Layer 2 of a small transformer language model trained on English Wikipedia (14 layers, counted from 0, width 128).
A neuron's activation on a vector x is GELU(weights . x + bias), where the dot is the dot product.

Input weights of the MLP neurons that the questions are about. A number n stands for n times 0.0043.
n33 (bias -0.072): -35 -5 21 -17 17 31 -5 22 -23 -28 -5 -26 20 3 -3 -16 -16 40 -46 31 -18 11 40 48 26 -2 17 -17 32 31 54 23 11 56 26 -30 -9 14 6 -21 20 11 18 -18 34 82 -4 23 -11 -42 -30 6 -25 25 -34 -23 26 14 -19 18 45 -41 -8 10 -5 26 -11 -19 -29 -8 26 2 10 24 59 10 -35 -46 -18 10 38 2 -21 14 14 41 -34 -5 19 -8 -12 -1 -22 -12 41 -43 -20 -54 -59 23 -2 -12 -48 -15 -34 -34 9 -30 47 11 -11 24 -25 -7 39 -12 -28 -19 -19 -3 1 -10 -20 6 -62 -3 -10 -17
n40 (bias -0.072): 20 2 -9 -30 -16 37 -45 -9 25 0 35 -31 -13 2 -3 33 -39 -25 1 -7 11 1 8 -22 -20 -5 -28 23 23 -47 -30 -23 30 47 1 23 2 -17 6 11 5 -30 -24 -11 8 69 -36 -9 1 -38 32 11 43 22 13 2 37 0 -12 -1 -10 -36 34 10 16 -43 -22 17 15 -52 -40 -7 18 -9 -18 -19 -18 47 -20 11 40 -48 13 22 -11 -23 -10 -21 43 15 6 -10 31 11 15 -25 -14 -36 41 -38 -3 -40 -28 -6 12 -35 4 -33 30 31 5 -57 7 -23 36 17 -10 -2 25 35 19 35 -5 67 37 11 -16 -40
n63 (bias -0.119): -31 16 20 14 -34 -5 4 -3 -1 -48 46 13 -84 -7 14 -14 -9 11 15 62 3 52 -24 10 -22 -1 -7 -16 30 -7 -26 -7 2 32 -14 -2 31 -20 16 4 19 9 -6 6 38 18 -55 -35 -30 6 4 -9 28 22 -8 -5 41 69 -38 89 -32 11 30 -12 8 -52 8 28 2 -32 -13 -33 9 3 -10 0 5 -39 68 16 61 4 32 -5 -14 37 -27 33 -41 2 -31 21 -22 10 40 18 -3 -46 20 -20 6 -55 -2 37 11 21 3 -69 17 9 -31 -3 2 27 -14 58 -14 -26 6 13 -51 24 -20 2 -44 51 -47 4
n106 (bias -0.092): -55 5 -9 -23 -14 7 11 -2 -29 -43 4 43 -28 -35 42 45 23 -3 36 -8 35 36 -18 -27 -25 -48 -25 -49 20 30 29 -33 2 -22 -30 -12 -8 -14 -14 -36 31 61 -40 -38 15 13 2 15 -48 -59 43 0 -43 -33 -17 -18 -1 20 20 17 24 -21 -59 12 37 -72 5 0 -7 -13 -1 21 -1 47 -12 -15 -4 -36 68 1 27 -75 25 -63 -12 0 -40 21 24 2 -26 9 -35 8 12 -1 3 15 -9 12 -13 12 -55 -1 -7 1 30 -13 43 16 -18 8 20 39 5 68 -40 13 27 44 -10 25 8 24 17 20 8 -17
n168 (bias -0.080): 23 16 9 -9 25 50 -11 0 -33 -8 7 5 -26 33 52 -20 -15 18 37 65 5 -8 14 27 -65 -6 9 9 27 15 -28 36 20 62 -5 -19 -1 1 -70 -33 6 -11 -1 -43 17 52 -38 2 17 -58 3 4 21 53 -4 -8 35 -6 -55 -29 -12 -2 4 26 -14 -47 -26 4 12 -13 6 2 2 26 46 -14 56 5 -4 31 21 -12 27 -8 8 7 -14 -40 -32 35 9 -30 -26 1 35 -13 -29 -43 10 -23 -5 -43 -29 -11 -26 -12 -22 -9 43 23 8 -9 -23 15 24 -11 -27 -25 -37 16 -22 8 -12 46 -12 13 0 0
n186 (bias -0.075): -57 14 -8 -8 13 10 -49 39 59 -16 -11 18 5 -45 20 -16 -1 -28 -35 28 -6 -18 17 -2 23 -16 -61 -11 23 11 11 9 -1 -19 59 10 7 -36 5 23 71 -2 7 -58 19 -25 -30 6 48 4 5 6 -24 11 17 -19 9 1 -18 -20 17 -35 -57 8 -9 -7 53 10 -59 -30 23 26 4 10 -30 -28 -29 -31 10 -8 33 -6 3 12 7 -15 -12 15 46 2 -75 39 13 36 53 30 2 -14 -13 37 2 8 -19 -10 18 2 -22 -10 -5 -11 32 -23 29 -10 25 20 7 -14 -20 -37 -26 81 7 -30 -42 -20 -38 -7
n188 (bias -0.121): 16 64 -7 11 20 9 -1 -14 11 19 -5 -19 12 -34 54 6 -19 11 22 48 -31 26 -27 38 8 -30 22 -7 5 20 14 -1 -9 54 33 -39 35 -24 -71 3 64 -3 21 -30 29 42 -51 -28 -12 -27 -4 23 33 31 -27 -5 4 38 -10 11 -8 13 20 69 18 3 25 -28 -21 -34 -39 32 -9 -2 4 -40 -10 -25 23 59 41 -29 31 4 -24 7 -14 -9 -64 1 9 -49 -28 -8 -2 -49 20 -30 34 -36 41 -49 -22 -64 14 17 -9 3 -8 7 -9 -6 25 34 12 12 -12 5 22 -19 3 19 0 20 -28 19 6 4
n195 (bias -0.102): 14 78 -1 -50 -56 -27 -8 0 6 -31 -30 17 31 -18 10 -12 7 2 -4 16 39 23 51 55 25 -6 13 -33 9 -1 16 -14 24 17 7 -12 36 -1 -9 13 41 -32 -23 -77 52 -18 18 -21 -11 16 5 -14 -20 1 -8 41 5 30 -29 -6 1 23 -6 45 0 -8 16 -8 -1 -13 -13 75 -26 -15 -17 -30 13 9 8 -17 13 -14 -12 -6 -44 -43 -48 -38 -4 14 6 17 -28 -15 7 18 -25 -12 20 -6 44 -29 -31 4 -15 -11 14 -20 7 32 4 -15 -6 47 30 26 5 12 -6 -4 12 12 -27 5 -7 -10 16 4
n199 (bias -0.066): 18 -39 -37 -20 -34 -31 -19 1 -69 18 15 26 28 -36 -3 2 50 -38 47 -13 20 15 8 45 18 -1 -39 21 16 25 -9 16 -1 45 18 48 25 -2 -3 -53 14 17 -19 2 44 -17 -27 9 -7 3 -16 16 -25 -4 -4 18 53 -7 -12 -9 19 -6 -41 7 11 5 1 7 -41 -4 -6 32 -16 27 -16 -2 33 33 6 9 6 1 -13 36 -32 -10 -42 -29 33 -23 -65 -4 -5 -10 -26 -69 -11 -25 41 -9 29 13 -46 -48 -33 9 -9 12 -15 -6 -34 8 14 5 39 33 9 -35 22 -9 -55 52 -1 5 16 -18 -5 -45
n209 (bias -0.092): 0 18 1 -31 -23 -12 -42 52 6 1 43 8 -8 26 -11 10 9 -53 20 9 4 -9 42 30 -46 -18 18 17 6 -11 -33 -23 -9 -6 -50 28 53 29 9 -15 -6 -1 -41 -19 16 16 -25 -23 -18 0 37 69 29 1 -17 -32 5 37 -12 54 -55 22 26 -6 36 35 -12 6 -6 2 -17 -30 -23 -14 14 -9 7 40 2 -29 25 1 8 -34 -32 61 -22 -15 -15 11 16 10 -23 -21 -20 43 -1 24 3 -1 31 -22 0 -48 -64 19 7 -13 -1 23 -18 -7 32 39 20 -26 -23 -30 30 -16 20 7 5 -12 -26 21 13 -17
n218 (bias -0.101): 0 23 -17 6 -33 -6 14 1 4 -9 -50 49 12 11 14 -9 -14 -8 26 29 38 6 44 49 29 -36 -24 -16 -28 28 -12 -41 28 38 36 -28 47 -16 -4 -15 26 -27 -35 7 12 30 -32 -25 27 -32 -3 10 -24 -24 -11 -38 -2 1 -19 8 -38 34 -24 28 23 15 28 7 -8 18 -15 -40 -3 -1 2 -49 7 24 -1 -35 24 30 -22 43 -34 -38 -6 11 5 6 19 -3 -27 -32 13 23 -30 -24 -2 -13 85 -8 -5 -32 7 7 7 13 -14 38 34 -4 -13 54 10 -1 12 -7 -18 -12 -2 3 -27 -5 14 -4 18 23
n222 (bias -0.046): 47 5 23 -4 -17 -29 5 1 -6 -11 15 5 14 -6 -2 -21 54 -8 -7 27 -10 -2 -58 48 -14 -43 -9 -34 54 -9 -13 -3 1 21 -4 1 -11 24 -5 17 51 3 -18 -38 31 32 -4 20 25 -76 -19 60 -21 12 -40 28 4 5 -35 6 18 29 -2 5 86 -42 -8 -13 -4 -22 21 -64 -1 -8 29 -48 -8 -27 -16 -19 62 -10 50 -13 -9 15 -9 -21 9 35 40 26 -25 -57 42 5 9 14 -8 -36 14 -22 -3 -7 -47 37 -26 18 -16 23 65 -33 -27 -8 -5 -11 -12 -10 28 9 -35 12 -36 84 -34 -34 -6 -22
n227 (bias -0.084): 5 59 -21 -29 11 33 -10 5 1 -43 -11 15 20 15 10 26 -57 -1 1 9 8 94 0 -3 1 -8 12 10 -7 -11 1 3 22 26 -28 -24 54 20 -7 23 -4 -38 -14 8 36 2 -7 -51 -7 -11 -3 -3 -11 -37 38 -1 11 25 -7 16 0 15 16 -6 6 6 39 -18 1 -42 17 -4 6 18 -16 7 10 -8 -11 -3 7 8 -7 1 4 5 -34 -9 -8 33 2 23 -20 1 -14 -22 -62 6 14 -35 19 -35 8 16 -45 14 24 -66 25 -9 -27 -36 1 -6 -11 22 14 -29 -17 15 -16 16 -14 -4 -15 -14 -17 4
n259 (bias -0.111): -36 -25 -10 -30 38 30 -45 54 -34 -7 -3 -15 18 -6 12 -22 -34 -24 37 40 32 65 31 -1 30 -6 -2 37 22 17 58 -12 -9 -4 -5 -6 38 -41 3 12 29 6 -41 27 76 45 -40 25 -35 17 0 2 -43 -5 -59 -3 14 29 -35 40 31 40 6 -5 39 34 -16 -36 -74 -48 -23 -3 -37 23 -27 -11 -33 39 15 2 30 12 -3 10 -17 -13 -30 3 3 9 0 56 17 -6 -17 0 -22 -21 12 -12 14 -14 -13 -4 -6 -3 5 -25 43 2 -51 -46 11 6 6 -5 11 7 6 26 -36 38 -24 -27 -24 51 21 -8
n262 (bias -0.089): -48 22 -18 -10 53 -34 -75 52 -19 -56 -37 -4 24 -35 -24 -21 -8 -2 24 40 43 11 43 35 29 -31 -29 29 16 -9 37 -52 17 -6 37 -2 -15 -53 2 1 51 61 -34 19 12 33 -5 -38 31 10 -26 25 -31 -17 -8 6 22 -8 -16 47 -14 -24 -22 -1 48 -4 -42 -20 -8 -2 1 13 7 26 -28 -33 21 3 43 -30 -21 21 -8 24 -38 5 -40 -38 27 -37 -65 22 -40 -15 34 -12 8 8 15 -20 10 24 8 -48 0 -7 -6 -1 21 -5 -29 -5 10 45 33 -8 -21 16 11 -14 -15 -2 -29 11 -4 17 74 -49
n275 (bias -0.100): 8 30 37 -15 -10 12 -41 55 39 4 23 -9 -5 -6 18 21 -46 37 -5 41 -31 51 2 -15 -49 -32 -16 -12 77 -24 -31 7 40 30 -4 -3 2 -36 -25 51 3 -20 -25 28 26 24 -48 -12 10 -29 24 23 9 16 -10 -21 8 35 22 12 29 3 -10 8 4 -7 -6 2 2 0 -13 33 -3 13 42 2 -29 -26 -7 -2 29 -22 -17 -16 2 8 -74 -8 -52 -1 36 -3 -24 3 37 -64 -54 -1 -4 -44 -15 -10 -53 6 -7 -9 -7 -23 28 -19 -16 17 -24 16 31 5 -8 -17 -2 -15 34 5 -36 41 -20 13 -26 29
n291 (bias -0.039): 37 31 -37 15 6 -8 14 1 -37 -42 -19 13 40 25 0 -2 5 12 65 8 -37 7 42 55 -32 -15 -53 -22 -22 30 49 -31 29 1 -25 -10 34 -11 7 -63 -18 -13 -33 26 -23 38 13 -15 -5 -51 -31 2 42 -15 -43 -13 -6 -4 19 42 44 -51 23 62 23 -43 -17 -22 9 -8 -12 15 -47 -34 76 8 47 24 -2 -12 41 4 -11 -79 -46 57 -34 -14 -8 -15 -1 -25 36 -34 12 -29 -38 -10 -58 -17 36 26 -34 -34 -14 -11 36 15 13 5 -24 64 20 38 3 -39 -27 -6 1 -1 -8 7 -30 48 -4 -84 73 -25
n293 (bias -0.102): -55 16 -18 8 32 44 -74 64 -25 -44 28 15 -2 22 42 22 -74 11 4 10 -25 13 42 47 41 -20 -11 -46 21 10 43 -19 16 -16 16 -32 19 -6 22 -10 19 3 -59 3 23 33 -40 -2 -2 24 -22 15 -29 -5 -20 -19 21 9 -10 42 -7 1 -21 33 9 -4 -6 -24 6 -27 30 -8 -25 -33 27 15 -21 41 3 -3 -9 -52 0 20 16 55 -56 22 45 -14 -55 23 13 -7 16 -28 -2 25 18 4 5 13 -27 -38 -34 -46 50 0 65 -15 -72 -1 -20 7 33 -14 14 -1 -11 36 2 8 -22 -18 -1 20 38 -21
n336 (bias -0.094): 20 23 -14 -41 -24 2 -8 37 -26 -28 16 47 -11 -11 -2 19 -36 -46 8 2 13 13 -12 25 -27 -6 -7 -3 47 31 -10 -4 32 32 -40 -12 -2 5 5 -55 48 32 -11 -5 5 5 -1 51 -15 -69 17 25 12 -53 36 14 79 14 21 27 0 38 -4 11 -20 -36 24 16 19 24 1 5 -8 -15 -7 -13 12 -48 59 17 0 -28 -7 -40 -74 2 -40 -29 9 -25 -42 -33 -22 1 20 -21 31 17 -14 0 34 -14 -11 -3 -9 2 -22 -24 14 -9 -48 7 28 31 10 -3 -13 29 14 -12 -29 10 -4 29 -15 -25 -16 20
n341 (bias -0.102): 14 18 0 -17 30 -41 6 49 29 -47 28 26 32 34 -18 -14 6 6 29 -5 41 34 12 34 -37 -27 -40 -23 7 -26 -40 3 12 -4 -33 -33 25 9 3 -18 16 24 -14 -24 15 17 -38 -2 -8 -23 24 49 -17 14 4 -2 7 4 -29 35 -5 8 25 -13 45 -49 4 -13 37 4 30 -44 -21 -20 48 -64 -16 -10 -16 -31 14 18 28 -44 -49 39 -4 -34 -56 -3 26 3 34 25 54 39 26 32 -28 -35 19 -23 5 -18 -68 38 19 6 -3 -15 -1 -39 29 11 17 -11 -32 8 46 11 -15 -12 -16 21 -29 -65 15 -32
n371 (bias -0.107): -16 -4 -7 -33 31 -40 -22 13 17 0 -19 -20 -26 52 -28 2 -15 -2 39 49 40 0 -33 -13 -27 -35 20 -3 44 -16 21 -12 -16 17 -41 16 30 7 -3 13 -2 39 -54 -32 46 12 -6 25 -13 -3 5 30 -46 -8 -52 -3 -3 41 -41 22 8 -37 -9 6 88 -26 -40 2 -14 13 2 -9 12 -4 31 -21 10 44 4 -4 33 3 16 24 -54 -26 -22 -20 -21 23 25 56 -5 -8 -1 63 -28 16 5 -9 1 -9 13 10 -36 26 -32 -20 20 58 -18 -36 -22 32 8 31 14 -8 24 30 -44 19 -13 21 -50 30 -4 -61
n376 (bias -0.101): 7 39 -1 -51 -54 -12 -6 -1 -13 6 11 -7 2 12 36 -21 -39 26 26 38 -19 41 -23 16 10 19 -40 -9 10 -54 21 -64 13 35 23 -3 34 10 -4 14 61 -52 4 -12 47 18 -33 -42 27 -16 -1 6 -3 14 2 6 1 47 3 28 -40 19 21 17 2 9 34 8 -5 0 3 12 12 28 17 4 27 -43 10 3 33 28 -24 -2 -39 2 -27 19 -38 -9 24 19 -20 0 -4 33 -51 -4 -5 -3 0 -66 -5 -4 -18 44 -17 -15 7 -27 12 26 -28 35 -5 26 -17 -17 20 36 6 8 -45 34 -33 -2 2 2
n393 (bias -0.090): -42 -5 -13 -16 2 28 -43 48 -14 -40 -29 -64 8 -44 9 -51 23 -2 60 61 14 -25 5 22 47 -4 7 4 10 -9 46 -28 -20 9 -12 44 15 -2 -10 -5 23 -8 -13 17 46 -7 -23 4 31 -4 -24 38 -41 6 -50 14 -1 35 -41 23 27 17 -51 3 30 6 32 17 -51 -6 -35 5 -37 21 -36 -51 -28 36 8 39 47 -4 4 37 -45 -35 -31 7 4 16 -30 78 -10 4 -7 29 -18 -5 -55 23 24 2 17 -27 -29 44 -25 -2 -13 -6 -7 -54 -31 -16 -8 24 -2 -41 -10 7 -45 52 -22 11 -37 9 23 -39
n424 (bias -0.090): -43 71 31 25 -55 14 5 -3 16 -86 5 -8 -11 -38 11 38 -45 -45 37 29 17 19 16 -18 -44 -48 -16 35 -23 -23 -21 11 4 9 -17 21 -5 33 5 2 1 -52 12 34 0 31 -3 -18 30 -6 0 15 43 -16 13 -29 -4 33 24 29 -10 -26 -11 1 22 -75 62 44 42 22 -4 6 -3 -42 30 -1 13 -9 20 -41 12 -71 11 -28 6 85 6 -13 12 -33 3 -8 -20 -4 -16 33 7 41 -45 12 12 -8 9 -22 -47 -17 22 2 -4 -12 -10 -10 45 2 -6 74 -36 -13 9 -43 -31 16 -24 -18 -40 -66 18 -39
n442 (bias -0.070): -16 50 -4 -6 -10 -8 -22 5 -26 -24 -35 19 -17 1 6 58 -17 -4 51 8 9 27 40 68 2 -30 -22 -10 -27 23 -16 3 37 5 7 -7 29 -35 43 1 -5 7 -23 9 2 -5 17 -44 9 -45 -16 42 23 -31 8 14 -8 2 -26 2 -47 28 -11 26 2 7 -4 29 -11 5 -22 -28 14 -37 -32 -23 0 33 -10 -28 19 19 -13 -39 -3 -20 -20 -6 18 -7 -8 13 -30 -24 -33 7 -42 10 18 -16 67 -5 -18 -48 -6 -2 -15 1 -3 -21 -7 -28 -37 34 29 32 12 -25 3 -5 -12 34 -7 4 2 2 -13 -19
n443 (bias -0.062): -4 -1 -1 -5 -21 7 -10 18 10 5 9 -3 -35 -9 10 23 1 24 -2 19 43 24 -34 21 19 -9 23 -2 2 -2 25 -5 54 10 -27 -35 3 -30 13 30 -1 53 1 8 -5 29 -15 -33 41 -37 -34 5 54 -22 -16 -1 2 3 9 -13 -68 3 -32 4 -1 -17 9 14 -10 10 -14 -33 5 14 -12 -29 -18 -1 -31 -14 25 12 30 22 -10 -4 15 -33 7 -10 -5 50 -31 -56 6 -39 -45 13 -4 16 23 -36 -16 -20 -8 -6 15 -11 -14 -28 -52 -24 -28 12 -20 1 5 8 -20 -4 -13 12 34 0 -28 -41 38 -19

Each question shows a token from some text and the vector x that enters the MLP there. A number n stands for n times 0.055.

".": 10 -11 -8 11 0 -13 22 -12 3 29 -6 -4 -5 0 -20 0 4 7 -4 7 4 2 0 -6 4 16 -10 -2 -18 3 -29 -1 31 -36 12 -5 24 -15 40 1 0 5 7 2 -6 -3 -6 -22 1 7 -40 -6 9 -11 25 -10 -10 -13 -12 -10 -16 7 2 1 -23 15 2 9 18 15 9 14 15 0 -11 -8 -4 16 -10 -3 -9 2 -26 -3 1 -4 -6 -4 -10 -18 -6 -3 -14 -4 7 -2 -9 13 -2 -3 5 -14 -3 30 19 4 5 19 -7 -9 10 -11 -19 -13 -3 25 19 -2 6 8 -7 -10 78 -8 21 2 -12 11
Which three neurons fire most, strongest first? n442, n443, n218

" inside": -1 2 3 9 10 -2 -5 -18 6 15 -26 -3 6 -12 11 1 -4 -2 0 -8 -15 19 14 0 26 15 -5 -18 -9 -5 -7 -13 37 -6 5 1 -6 -13 28 -5 -5 -6 6 3 -3 2 9 -13 -7 -7 -23 3 -9 -14 13 11 -22 0 14 7 -8 1 -4 0 -8 3 -1 2 -11 0 7 4 3 0 -2 12 -5 8 -15 1 -10 6 -41 17 16 8 -10 -8 8 -17 7 15 -18 -7 -21 -12 -6 33 -6 -11 -13 2 5 -2 6 -3 14 13 -3 -8 0 -1 -16 16 -20 25 20 9 0 13 1 -64 75 5 35 1 -5 -1
The two highest activations, in order: n442, n443

" Fo": -5 -12 4 -6 13 -45 14 -16 16 27 -17 5 -2 0 -19 -20 8 3 -7 19 -9 13 -9 1 -13 -2 5 -12 19 8 -12 10 32 11 -3 -2 2 -3 -3 12 -11 8 -11 -22 3 -11 20 11 12 -3 -13 5 -2 -14 -8 12 -24 -6 -8 -14 -4 5 -8 -13 -1 11 -11 5 22 20 7 -14 12 -5 -4 5 5 -3 2 14 2 -1 0 -6 9 -30 -1 -17 4 6 28 18 -12 -10 -6 1 -16 5 3 -11 -9 -22 5 23 -8 22 4 1 -18 7 16 10 -21 -19 9 17 27 2 9 -1 4 -38 75 13 -5 -4 -35 13
Which of these neurons fires most? n222

"'": 6 -11 -3 -14 -14 -6 13 -3 17 17 -8 2 10 2 -32 2 9 2 12 -5 1 9 1 -11 -14 1 4 1 -7 -4 -18 5 33 -26 -9 -1 38 -12 25 -10 13 0 -8 3 -23 -10 -19 -2 -8 10 -23 8 8 -8 2 -9 -26 9 -1 11 -10 4 6 -19 -18 19 -3 -5 14 29 10 4 0 1 -9 -8 24 4 -2 10 -5 8 -16 -2 5 23 2 -13 2 -17 13 4 -13 -6 -29 -8 -13 5 -18 -8 0 -19 -4 -1 -5 2 11 9 -16 -9 -8 23 -7 -9 7 9 4 -7 17 -11 16 -64 84 -12 29 -4 -4 10
Which of these neurons fires most? n209

"ea": 0 -8 8 0 -3 -14 6 -26 6 31 3 -10 -7 4 -11 -11 -11 18 12 8 5 23 -1 -12 -8 -2 -8 -3 1 6 -19 -19 32 -6 -1 -8 -2 -11 9 10 2 4 -14 -10 -8 -1 9 -11 5 -12 -15 11 -6 -18 15 8 -25 -10 -13 5 -2 -9 9 -12 -2 2 -7 3 27 0 4 13 15 9 -9 10 -12 8 -6 7 7 -7 -14 16 -5 -16 3 13 -9 -7 25 4 -18 -10 9 -21 -10 19 4 -25 -15 -9 6 39 39 4 12 -6 -3 -8 -5 12 -23 0 -6 23 33 11 3 29 4 -48 76 6 14 15 -30 17
Which three neurons fire most, strongest first? n275, n443, n40

" Em": -4 -6 4 0 -2 -19 21 -15 15 52 -2 7 2 13 2 -14 3 0 -5 3 -11 2 10 7 7 9 12 -3 -10 -1 -10 4 33 20 -1 5 24 -22 0 4 -1 8 3 0 -5 -8 5 -5 5 4 -15 0 4 3 -14 14 -17 2 8 -7 -6 23 -1 -1 -45 28 -14 1 12 14 -5 15 16 12 -10 18 4 -19 -7 10 -3 1 -26 2 15 -6 -23 -3 0 2 10 -2 -17 -7 -25 -1 -24 -22 5 -3 -22 -30 -8 1 31 -14 7 -10 -16 9 -9 17 -19 -6 12 25 -3 -28 -1 -22 17 -20 60 0 5 26 -19 20
The two highest activations, in order: n275, n376

"|": 9 12 -21 -4 7 -4 11 -18 3 52 -10 -13 9 -4 -23 -7 -13 2 9 10 -4 4 -5 -6 20 31 10 0 -11 -9 -11 7 33 9 7 -5 -8 -6 -19 3 15 -6 1 -2 -8 -16 -9 0 -18 -6 -40 -7 13 -7 3 10 -22 10 -3 4 -10 5 11 10 -43 9 5 5 10 2 -1 9 9 3 -9 -22 0 7 4 1 2 -10 -20 10 -2 -18 4 -9 -14 4 7 -1 -5 -10 -20 -1 -6 10 -6 -3 0 -25 -11 2 25 7 3 21 -13 -3 12 -2 -7 1 3 22 6 8 12 -7 -1 -21 87 2 27 4 -3 8
The most active neuron and its activation: n188, at about 1.7

" keep": -18 5 -6 -10 1 -17 10 -24 14 -2 -11 -5 8 -16 -10 -2 -7 -4 7 -9 14 17 9 -8 -1 4 -4 -5 -10 3 -11 -13 32 -18 -6 -1 -16 -9 31 8 2 -2 -11 5 -15 -3 15 -16 0 -2 -20 2 6 -14 13 5 -39 9 20 11 -5 -5 -11 -17 -3 1 4 9 25 21 4 6 11 -5 -7 7 -1 -3 3 10 6 -7 -26 15 30 13 -7 -8 23 -9 0 4 -14 -7 -3 -1 -15 50 -11 -10 -11 -21 -3 9 10 5 21 3 -4 -9 -7 0 0 -24 -4 24 11 16 9 -6 -3 -50 82 -5 23 9 -8 1
Which of these neurons fires most? n424

"ological": -8 -8 -8 -3 5 -18 9 -36 10 36 -17 -10 5 -14 -11 -19 -12 0 -7 12 -13 14 9 -4 33 1 4 5 -17 -9 -6 4 26 -8 18 9 15 -20 14 13 3 -1 10 4 -16 -13 2 -5 10 4 -25 14 3 -5 11 10 -15 11 -5 -8 -7 0 -5 -16 -45 28 -3 4 -18 13 11 17 1 -1 -18 -10 -12 -7 -6 8 8 7 -18 20 19 -13 6 27 2 7 -11 19 -13 -5 -9 2 -21 2 -4 5 -19 -20 -5 25 31 -9 9 6 -19 -11 -2 -5 -4 -7 8 32 5 -3 8 -16 12 10 70 -4 22 9 -17 14
The most active neuron and its activation: n186, at about 2.2

" much": 1 -40 -20 -7 4 14 -9 -2 -4 24 -15 -5 3 3 -9 -5 -8 9 15 8 9 12 21 7 28 -1 4 -13 -10 -6 4 -11 30 2 0 -3 -5 -15 9 -8 -8 3 -21 11 -4 8 -20 1 -15 9 -28 -17 -25 -7 -6 11 -9 -1 10 10 5 2 5 -14 -43 15 -10 -15 -7 -4 -6 14 -3 -3 -9 9 2 7 -7 5 -2 6 -9 12 -2 16 -18 17 18 0 -7 33 -7 -6 -24 -3 -17 27 -5 -2 -6 -3 -4 -16 16 -5 11 2 11 -13 -29 -5 -13 5 -11 10 23 19 4 13 12 -47 86 -12 46 13 -6 11
Which of these neurons fires most? n293

"st": 2 13 -3 6 3 0 23 -23 7 35 -6 -17 11 1 4 -7 -11 10 -2 -8 -21 7 10 4 16 19 5 -8 5 0 -3 11 33 20 1 3 8 2 23 -2 -5 -9 8 -18 -28 15 -17 -7 -5 -9 -33 14 16 1 -7 9 -30 7 1 -3 2 3 14 -6 -56 10 -7 -2 -1 4 16 -5 20 -2 0 0 -10 -11 -16 13 5 -3 -32 24 11 1 2 11 8 8 1 -16 -12 -8 2 -8 -16 -3 -10 8 -22 -11 2 9 31 -7 12 6 -14 -9 9 3 -9 -10 -7 23 8 -10 4 -3 7 -43 77 -12 -7 6 -12 4
The two highest activations, in order: n33, n443

" W": 4 23 -7 4 11 -16 24 -6 11 38 -12 2 -2 22 2 -17 -6 9 7 15 -8 2 -6 19 -2 20 2 -7 2 -4 -29 4 34 6 8 -16 6 -5 -10 7 -6 -1 4 -18 -17 -13 23 8 16 -8 -20 6 2 -3 -9 12 2 -13 -10 -18 1 5 20 -11 -56 13 -9 12 37 5 16 -5 -2 16 -2 4 0 4 -11 9 -6 4 -19 -6 -13 -14 -10 -14 -6 7 22 10 -14 -1 3 -4 -5 6 -8 -12 -15 -31 8 -10 -12 10 3 3 -16 0 18 5 -18 -18 11 21 27 4 -1 -3 -12 -55 71 17 -8 -4 -18 16
Which three neurons fire most, strongest first? n168, n443, n376

"w": 12 15 -6 -4 1 -22 12 -15 10 16 2 -18 8 14 -15 -12 -13 13 13 4 5 11 -11 3 1 -13 -6 0 9 -10 -34 -13 35 -1 -2 -9 10 8 18 5 -1 -8 -6 -8 -19 11 6 1 0 -6 -22 13 -1 -9 4 19 -26 -4 -4 -1 5 -12 14 -31 -24 5 -8 4 32 -3 13 -15 8 -2 3 -8 5 0 -5 2 7 2 -20 0 0 2 12 8 3 6 24 6 -5 -7 20 -7 -26 25 -2 -21 -15 -24 9 14 20 10 17 -1 -8 -9 10 2 -6 -24 2 17 10 20 11 -1 3 -81 76 14 2 -5 -18 2
The most active neuron and its activation: n341, at about 1.5

" acts": -15 11 -6 2 3 -33 5 -19 2 12 -15 -10 -1 3 -8 -4 -1 -11 7 15 -2 3 14 1 16 6 4 5 -13 -6 1 -22 33 -17 -1 11 15 1 15 -1 4 0 -19 5 -11 6 12 -3 10 16 -22 0 -3 -22 -11 -2 -40 -1 -6 -4 -16 5 -6 2 -31 29 -3 -1 15 16 -3 -5 -7 -5 -15 25 11 2 5 -3 -10 -8 -21 -11 5 -2 -7 9 13 -10 10 23 -14 -4 -22 11 -18 27 0 -3 -9 -6 4 26 25 -5 12 2 -9 -5 -34 12 -5 0 -16 28 1 36 5 -2 7 -16 78 -18 38 21 8 1
The most active neuron and its activation: n442, at about 1.3

"H": 6 11 -1 3 11 1 11 -6 9 29 -8 -7 2 22 5 -9 -8 19 -2 10 -13 -4 -6 17 20 6 10 -7 0 -9 -12 -1 34 5 -2 -13 15 -11 18 -5 -7 6 12 -2 -3 6 9 5 4 -3 -35 9 -4 -1 2 13 -21 -12 -11 -8 -1 5 22 8 -71 24 -16 -7 2 4 19 2 11 17 1 4 -1 -4 -8 7 7 27 -40 -5 -7 1 -3 3 -4 2 20 0 -24 -8 -6 -4 -12 -14 0 -5 -25 -15 5 3 20 -4 1 -3 -7 -2 -3 7 -20 7 11 14 1 3 -11 4 -4 -72 71 1 -5 11 -3 16
Which of these neurons fires most? n33

" well": -4 -19 -11 -14 1 -6 2 -5 5 37 -16 -11 2 17 -12 -12 -4 -5 8 7 -1 7 28 5 20 8 8 -8 -8 -12 -5 -14 34 -7 -12 7 19 -7 17 -7 11 9 -13 7 -14 -2 -24 1 -10 23 -21 13 -4 -5 -7 17 -22 3 2 7 -12 1 8 -14 -39 20 -5 -3 5 2 -4 8 -12 -6 -20 9 20 -9 -6 3 -5 -11 -5 4 19 17 2 13 13 -7 -14 36 -9 -3 -44 11 -13 22 -12 1 1 -6 -2 -8 8 -5 7 5 -10 -16 -23 -11 -19 -7 -7 19 9 10 11 0 2 -32 80 -13 35 20 0 8
The most active neuron and its activation: n443, at about 1.3

"–": 8 6 -13 -5 -16 -14 -1 -3 11 23 -9 -1 -1 6 -29 -3 -4 -6 12 -2 -15 11 8 -4 21 13 -5 -5 -1 -1 -9 4 39 -9 -1 -4 24 -3 14 -7 20 1 7 -2 -6 -32 3 -2 -11 0 -32 -16 1 -11 10 29 -6 -4 7 10 -12 12 18 16 -33 7 8 -6 4 23 10 22 2 7 -20 -6 18 -7 6 2 -2 7 -42 0 5 -2 -8 -19 0 -14 2 -7 -2 -8 -14 -13 2 24 -13 -3 0 -26 8 16 11 0 0 8 -24 -11 -7 15 -6 10 7 17 8 -5 1 -6 -9 -46 72 -2 22 -8 -19 17
Which of these neurons fires most? n336

" \"": 19 -20 -18 -11 -7 -24 25 -3 2 41 4 11 5 -1 -38 -6 4 0 14 -1 8 10 -3 14 5 12 -11 -1 -22 1 -14 9 36 -8 13 -1 12 -4 19 -2 2 10 -3 -3 -17 9 -1 -15 7 2 -19 -1 4 -8 14 -15 -30 -9 5 -3 -7 5 0 12 -14 13 -18 10 18 12 -8 7 -13 -3 -8 -11 13 10 -11 -14 -32 7 -16 -17 -4 -18 14 -9 0 0 12 11 6 0 -7 0 -9 4 -11 -7 4 -2 -12 9 1 -4 7 14 -7 -3 -6 -6 -14 -29 4 5 7 1 13 -11 24 -56 87 -1 22 -1 -14 23
The two highest activations, in order: n443, n442